Layer 13 of a small transformer language model trained on English Wikipedia (26 layers, counted from 0, width 96).
A neuron adds its activation times its output weights to the MLP's output. To switch it off is to set its activation to zero at one token and run the rest of the model.

Output weights of the MLP neurons that the questions are about. A number n stands for n times 0.0017.
n1: 17 28 -16 13 -20 -10 -9 -6 -40 -8 41 1 -2 42 16 13 6 -5 2 29 -6 -29 -22 -73 -13 -1 1 -8 -1 -1 2 14 4 -31 -42 -18 -8 25 -32 -33 -26 13 -2 16 13 30 38 -1 -8 5 -14 28 76 -3 -57 -27 -1 -39 6 32 -16 35 -4 -8 29 -19 -7 6 29 4 41 50 -11 2 -12 -26 9 -2 17 -12 7 18 8 -2 -44 3 20 23 13 -20 5 56 -10 -82 -40 1
n39: -14 16 -28 -7 -19 17 18 -27 14 8 18 26 -35 2 41 20 3 23 8 14 33 14 -21 -25 -24 60 -31 -22 -7 8 -53 -25 18 -12 -22 -17 -4 -65 26 -59 -19 51 12 -2 28 -23 -29 2 36 41 -29 14 16 -2 -11 -9 15 3 6 8 -4 -4 -7 -31 2 -15 -28 38 -10 -13 -64 -2 11 -11 32 -2 9 -8 43 9 -30 -12 45 8 6 15 -9 16 -35 16 7 17 -11 -19 4 57
n48: 8 4 -3 -24 -10 31 -16 20 8 -35 7 14 -7 -23 36 6 -1 -14 -23 -12 -4 7 -34 0 1 23 3 -55 35 9 60 -11 20 23 -8 3 9 5 -18 4 1 12 -12 -7 -53 -13 33 4 40 -1 -17 14 74 -11 29 -32 38 -20 -2 25 13 -37 38 13 -7 15 -12 -20 8 16 18 -13 -15 -54 -12 -3 0 -25 -10 25 2 -8 -18 19 18 26 29 -39 7 -6 14 -32 -14 -17 -15 -35
n154: 2 -17 -17 18 -27 -28 -24 -17 -40 22 41 -25 -31 -7 -20 -6 -25 0 -11 18 6 4 -25 1 19 -28 29 -31 28 -13 44 35 29 7 -4 -5 -11 42 -26 4 -11 28 -18 46 29 5 3 -9 -14 25 21 -6 0 -26 -3 -17 -18 -4 -1 -13 6 31 33 0 8 -9 17 25 11 14 -3 14 -5 -21 6 17 9 -17 1 12 17 4 10 -2 -3 -10 15 -11 -36 0 -2 -26 39 -44 -37 33
n160: -32 -15 21 31 0 -14 -33 22 24 8 25 14 -32 59 14 -53 47 31 0 43 -20 -60 33 15 1 -37 25 10 6 -17 -75 -33 15 -15 -2 45 2 6 -20 -30 -29 45 27 -14 -1 -28 7 -26 11 16 3 3 -19 -6 0 -28 7 -20 7 41 2 -4 26 9 -29 60 -1 24 -20 -3 47 -31 -14 -13 64 -18 -25 25 -17 -4 -11 5 -2 19 -10 20 -27 2 -21 -12 -56 -5 50 -2 10 16
n185: 3 22 3 -50 -27 -29 -57 26 -6 -5 34 -3 27 -22 18 -5 12 35 -26 38 17 -33 -4 -39 6 41 -7 -11 -70 19 6 33 -3 -21 -28 39 2 14 56 -13 -11 -11 12 8 15 22 23 -24 16 12 50 16 90 67 -5 0 22 -6 15 -15 17 -6 45 -48 -21 3 -29 26 -19 3 -57 -17 24 16 2 -12 15 -42 15 -11 5 -16 -23 -26 -48 30 -16 -34 25 -17 -18 -27 -24 -13 -3 51
n198: 3 1 -48 -7 -16 -16 35 14 4 12 -6 15 38 21 -48 1 -15 29 14 20 5 42 -5 -3 -13 12 -8 2 43 20 51 -41 12 14 -7 -32 32 26 18 5 29 -23 23 -19 -57 24 -15 -16 8 17 -42 11 -39 -2 21 -12 -8 -1 2 -17 -9 -41 63 -31 -37 -34 1 2 -25 -1 12 -18 26 -40 26 -36 -14 4 29 31 25 19 16 -7 -19 -20 4 26 -13 24 -45 -16 7 -56 3 7
n199: -9 38 -4 20 48 26 8 -38 -3 -31 14 -15 -8 21 0 -19 -10 53 -15 43 -11 2 13 -51 -3 32 31 -15 -10 -14 -15 11 42 -3 7 -26 -8 -21 -3 -10 -14 -19 -5 -8 14 -14 -18 -14 -2 -5 57 -85 -7 24 44 2 9 6 -2 -13 -23 18 45 -19 37 16 -23 -15 -35 55 -19 -14 20 -21 -33 -6 94 18 -17 35 -23 -10 -27 -19 11 6 29 -7 -11 -3 -7 -16 2 -6 -24 12
n244: -23 -11 -52 -42 11 3 -18 32 -7 12 -45 -18 -2 28 -5 34 -23 -23 -22 -25 -2 -19 13 -2 1 13 7 -8 1 -25 -15 -30 -21 -13 -8 -32 22 16 29 23 13 35 42 -15 15 -30 -11 26 33 29 9 -12 3 20 29 1 -14 18 8 -27 16 -13 16 -19 15 14 12 -14 -34 34 -2 12 1 4 -1 24 12 3 28 -12 -3 3 30 25 -10 -4 -54 10 13 -13 24 -35 41 21 -26 -23
n290: 20 3 -30 18 10 16 -8 -65 6 16 3 -26 -20 -17 -15 13 10 -5 -21 6 35 -8 10 9 10 24 1 2 2 18 6 -13 -1 -36 -34 -6 -25 13 18 9 10 3 -13 -17 34 44 42 -3 -9 20 19 20 -27 9 -45 28 18 -9 -8 -33 5 22 -61 1 17 22 14 25 18 -33 -44 -36 11 -51 -25 -5 21 30 3 -25 -19 -12 -5 -5 27 -23 26 -23 6 -12 50 60 18 18 -8 -22
n307: 58 -1 -10 -20 -13 33 21 47 5 24 -15 -10 -82 -28 44 12 -8 11 -5 -43 -8 -41 46 -6 9 -27 -3 -16 -11 41 -11 -6 -8 13 10 27 23 -4 -40 19 37 -14 -35 -54 22 10 -35 -2 -39 -4 1 10 36 -19 46 13 0 46 30 -9 15 -15 23 -51 -3 -27 21 5 28 -29 -28 -20 -50 -24 -15 8 -61 -9 37 56 19 17 -4 8 -21 30 39 -36 -54 -18 25 28 10 23 10 -33
n344: -1 -26 -21 -40 16 -15 -18 28 36 38 25 -2 -25 -6 27 -15 4 25 -5 -17 -15 2 -17 -23 11 24 2 -57 -17 15 65 27 -1 36 -1 3 -25 -2 -54 2 -6 25 8 -20 2 10 10 -1 8 4 33 -14 7 -5 11 -27 4 -7 -6 -13 13 -25 13 -10 4 4 14 -27 -6 -22 7 8 7 -18 6 -26 5 12 7 -5 -29 14 8 36 -10 -2 -1 -2 -2 18 3 -17 -2 -4 4 3
n364: -12 21 -36 37 -33 -2 -30 -18 5 31 12 -11 -45 21 3 -79 52 10 40 -40 11 -30 -43 -18 -43 17 16 -2 -20 36 6 31 -23 -12 20 -2 -23 -7 -11 25 -11 -8 -29 0 27 -28 -4 -10 25 36 -6 -49 -29 28 19 -25 11 4 0 26 -12 -8 -9 88 -4 38 27 -69 -12 10 -9 -3 4 -30 -4 -33 63 41 3 42 83 15 7 -17 -7 9 -45 -26 57 9 -2 13 -28 -32 -17 -62
n368: 31 41 -4 13 4 -30 -5 -18 40 42 -4 -7 10 4 -23 20 -27 -25 -11 4 4 -8 1 33 19 -57 -9 18 52 -33 2 1 7 -7 0 3 -15 15 9 17 16 18 28 -17 24 -1 32 -23 19 -41 -6 12 14 11 -11 -10 -17 1 23 -11 35 -10 -1 -2 3 -11 -29 26 10 -9 -49 10 25 -26 -31 5 -13 14 -14 -1 -10 -25 -34 -37 -42 -11 7 29 0 2 6 -5 8 35 -41 4

Each question names a token from some text and the token that comes next. It shows the activations a of the neurons there, in the order above. A number n stands for n times 0.032.

Then comes g, the gradient of the next token's log-probability with respect to the MLP's output, scaled to length 1. A neuron's effect is roughly proportional to its activation times (output weights . g). A number n stands for n times 0.004.

"ice", then " access"
a: -5 -5 -5 -1 -5 -3 -4 -2 -4 -1 -4 -5 48 -5
g: 18 -9 -12 11 -27 39 7 -66 -46 8 25 -10 -1 -3 17 44 1 -25 1 -1 -33 -1 -8 7 -7 22 5 -53 47 10 -22 -16 -20 -19 3 15 -1 -29 11 16 0 -12 1 1 26 -30 -20 -5 -33 21 46 -2 13 24 12 5 -21 -39 6 -5 1 -5 -21 3 40 -60 20 52 45 4 9 33 -36 -3 20 8 -3 46 -31 -34 -12 -41 5 -32 23 21 19 -28 -12 -39 -2 62 38 9 -14 26
Which neuron, switched off, raises the next token's probability most? n364

" has", then " won"
a: 17 -4 -2 -5 25 0 -4 -4 -5 -4 -5 15 -5 -5
g: 18 -37 19 -10 -5 -5 13 -6 4 -22 -1 -23 -3 -2 66 -24 -1 20 -33 29 -20 -1 8 -19 15 -9 12 -1 27 24 29 31 5 -67 38 -25 -29 -16 -2 -6 -31 -25 -45 -2 33 17 -10 -13 46 40 -28 5 -3 16 -18 36 -25 24 13 -10 12 26 7 -12 -55 52 35 3 -25 0 -31 -46 65 -31 26 -1 12 9 -19 -1 -23 14 -20 -13 -29 -12 -9 42 -14 39 -35 -23 29 5 3 12
Which neuron, switched off, raises the next token's probability most? n1

"vert", then "ised"
a: 0 -5 3 -2 27 -1 -5 -4 -5 -5 -1 -5 -4 -1
g: 10 -3 55 -6 -11 -16 44 -3 9 19 -4 -15 -52 12 33 1 -39 44 -9 12 10 -4 -1 1 -13 -4 9 24 -1 -8 17 -47 -36 -35 -9 -3 28 -45 -11 -8 24 -14 -1 14 -20 5 54 42 21 4 10 6 36 8 2 9 0 -15 10 -45 9 -20 30 -33 -85 15 -5 -16 4 -26 -31 1 -8 44 -28 -7 10 13 21 -8 -8 5 18 12 -37 31 -61 29 -28 15 -12 40 42 17 -40 4
Which neuron, switched off, lowers the next token's probability most? n160

" TV", then " star"
a: -2 -5 -2 6 -3 -5 -3 -1 13 -5 -1 -3 -5 18
g: -11 -17 -3 5 -17 -26 -15 -39 -16 -14 -57 4 -9 44 -13 -18 -24 -10 -26 9 18 -42 18 -36 -34 16 19 40 -14 -6 49 24 13 27 37 -9 51 -15 41 63 -16 -18 -5 -10 -26 33 8 -16 4 28 -20 34 19 14 -16 -5 32 53 -13 -9 -17 -38 12 -16 -8 19 -16 13 -42 -2 12 16 43 20 -2 35 20 -2 20 1 15 -2 -16 -9 3 -69 -9 -27 -14 44 8 -20 -29 17 -34 -2
Which neuron, switched off, lowers the next token's probability most? n244

" H", then "ur"
a: -3 -5 -5 25 -5 -1 -1 -5 2 -1 -3 -5 -1 0
g: -31 -18 0 25 -1 -11 -9 -28 -19 -8 7 -28 11 -22 28 -26 -36 17 -53 27 -5 -15 14 2 -61 -9 18 19 -48 23 -26 57 40 22 5 0 -26 -16 30 26 29 -10 -15 5 7 43 -10 5 37 25 17 -3 -9 20 47 -11 24 14 46 -27 6 -14 -3 -7 -8 -30 56 -24 -22 16 -3 -33 8 -33 -12 7 27 33 32 -10 4 -34 -18 -16 8 -30 14 42 -48 13 24 -55 14 16 -15 -14
Which neuron, switched off, lowers the next token's probability most? n154

"-", then "up"
a: -3 -1 -5 -1 -2 -2 -4 -5 -5 -5 8 9 -4 -2
g: -5 29 -43 42 -7 8 3 -64 2 1 5 2 -14 39 -17 33 -38 -10 -21 6 17 -80 58 38 43 -27 -29 -39 2 34 30 -9 9 13 9 -5 -30 -27 -1 4 23 -17 4 11 -3 17 -21 -15 31 -16 -38 18 16 -11 -32 5 -7 35 8 -4 12 -12 19 -13 24 11 -9 -8 -27 0 39 1 -30 0 -12 15 7 -30 55 12 -8 -2 -39 3 -5 50 9 40 1 -5 -11 32 -63 -10 -8 -7
Which neuron, switched off, lowers the next token's probability most? n307

"ball", then "==="
a: -4 -5 -5 -4 0 -4 -5 -3 -5 -2 -2 23 -5 14
g: 52 53 -53 -4 -23 41 6 -9 33 -2 -33 -9 -10 12 -17 -5 -1 -32 8 -8 23 22 -5 -13 -28 -21 -35 -55 9 1 13 -34 26 2 44 46 -27 -15 -51 14 23 -2 48 -19 -12 10 7 -5 -7 13 -8 -8 9 10 45 -29 48 38 24 26 4 -10 -14 -33 -31 -29 -13 -9 6 -32 -41 11 -28 -6 -35 -21 16 9 -12 -9 -11 28 -17 14 2 31 48 -25 26 28 40 -37 -1 -2 13 13
Which neuron, switched off, lowers the next token's probability most? n344

"===", then "Re"
a: -1 -4 -5 -5 -1 -5 17 -4 -5 0 -2 -5 -4 -5
g: 17 -40 2 -21 4 68 13 6 35 17 -46 -6 -21 -25 -31 -28 9 5 19 8 40 36 -7 19 -17 29 -36 -35 7 -34 -4 27 -28 -12 -7 7 8 30 -6 -14 -11 21 67 -27 4 5 -7 -3 31 52 -40 -7 -24 -26 -41 -1 -58 3 -3 19 19 65 8 -1 -21 -22 -12 -44 -5 14 -2 19 -8 10 -11 -9 -2 2 -13 -19 3 38 10 -5 -24 50 35 14 -4 1 -28 5 -16 -10 47 -26
Which neuron, switched off, lowers the next token's probability most? n198

"ma", then "sco"
a: -1 -4 -2 -5 -5 -1 -2 -4 -4 -3 6 -5 35 -4
g: 4 40 15 -27 -9 14 -17 9 34 -30 -83 -31 -25 -14 -35 8 -50 47 -25 14 -6 -11 -10 19 -23 22 32 6 -13 -40 -28 -24 4 -26 -20 -22 -11 -13 10 -13 -17 16 -12 -10 -32 -6 15 -9 -31 -6 47 7 -9 -29 -16 -18 18 -34 -21 33 55 1 2 3 7 16 -22 14 31 18 10 44 -24 -34 5 -6 19 7 -19 -9 25 44 24 21 33 35 -8 -11 14 60 39 -12 -16 37 28 10
Which neuron, switched off, raises the next token's probability most? n364

"D", then " high"
a: 0 3 13 -5 -4 -1 -5 -3 -3 -4 43 14 -5 -5
g: 71 13 -5 4 -13 8 -2 15 -64 -12 20 -53 -26 1 48 31 -5 9 9 -53 9 -5 15 12 -8 -55 18 24 -25 -25 -13 -2 30 35 17 45 28 -3 -13 2 5 6 -17 -17 -26 15 -32 -1 -33 -19 -38 27 15 -15 13 -1 32 -8 -26 14 -12 7 -33 -12 -35 7 25 31 8 8 -22 52 -16 42 -33 14 -37 39 1 -4 -21 13 12 -12 -38 14 9 -26 12 17 -46 1 39 33 -3 -9
Which neuron, switched off, lowers the next token's probability most? n307

"2", then " to"
a: 19 -2 -4 -5 -2 -5 -5 -5 -4 -2 -4 4 0 -3
g: -24 6 14 26 26 8 -22 13 -25 15 26 0 -11 4 10 -11 69 -25 -54 -29 -24 -13 -18 -3 -11 -2 -23 -58 -25 -11 -29 0 -35 -18 17 -47 -33 -10 -8 -39 6 13 7 2 -42 -30 -41 11 12 11 -6 39 68 10 -17 -2 21 -15 12 33 9 -11 10 -12 -20 27 21 3 15 -15 3 19 -15 -4 28 11 2 36 17 5 23 -28 9 9 6 50 -26 14 14 40 -5 71 48 -36 -23 -18
Which neuron, switched off, lowers the next token's probability most? n1

"cho", then "las"
a: -2 -4 -1 -5 -5 -4 -5 0 -5 -4 -5 0 1 -3
g: 29 2 9 26 -19 -5 -7 51 -24 -5 -3 -46 -1 9 49 -10 19 74 22 -30 24 -12 17 -7 25 34 -51 -18 -27 -46 -18 15 -13 -57 54 -5 28 17 13 1 -39 33 -9 -1 -2 -5 -35 26 8 -9 -26 -14 2 -23 -40 7 -13 15 35 31 28 45 -16 -16 -20 8 15 2 -5 -21 35 22 -17 33 -14 -1 -40 -26 16 -9 11 23 -16 -36 -14 11 7 -23 47 -24 -14 15 -31 -16 -6 -9
Which neuron, switched off, raises the next token's probability most? n307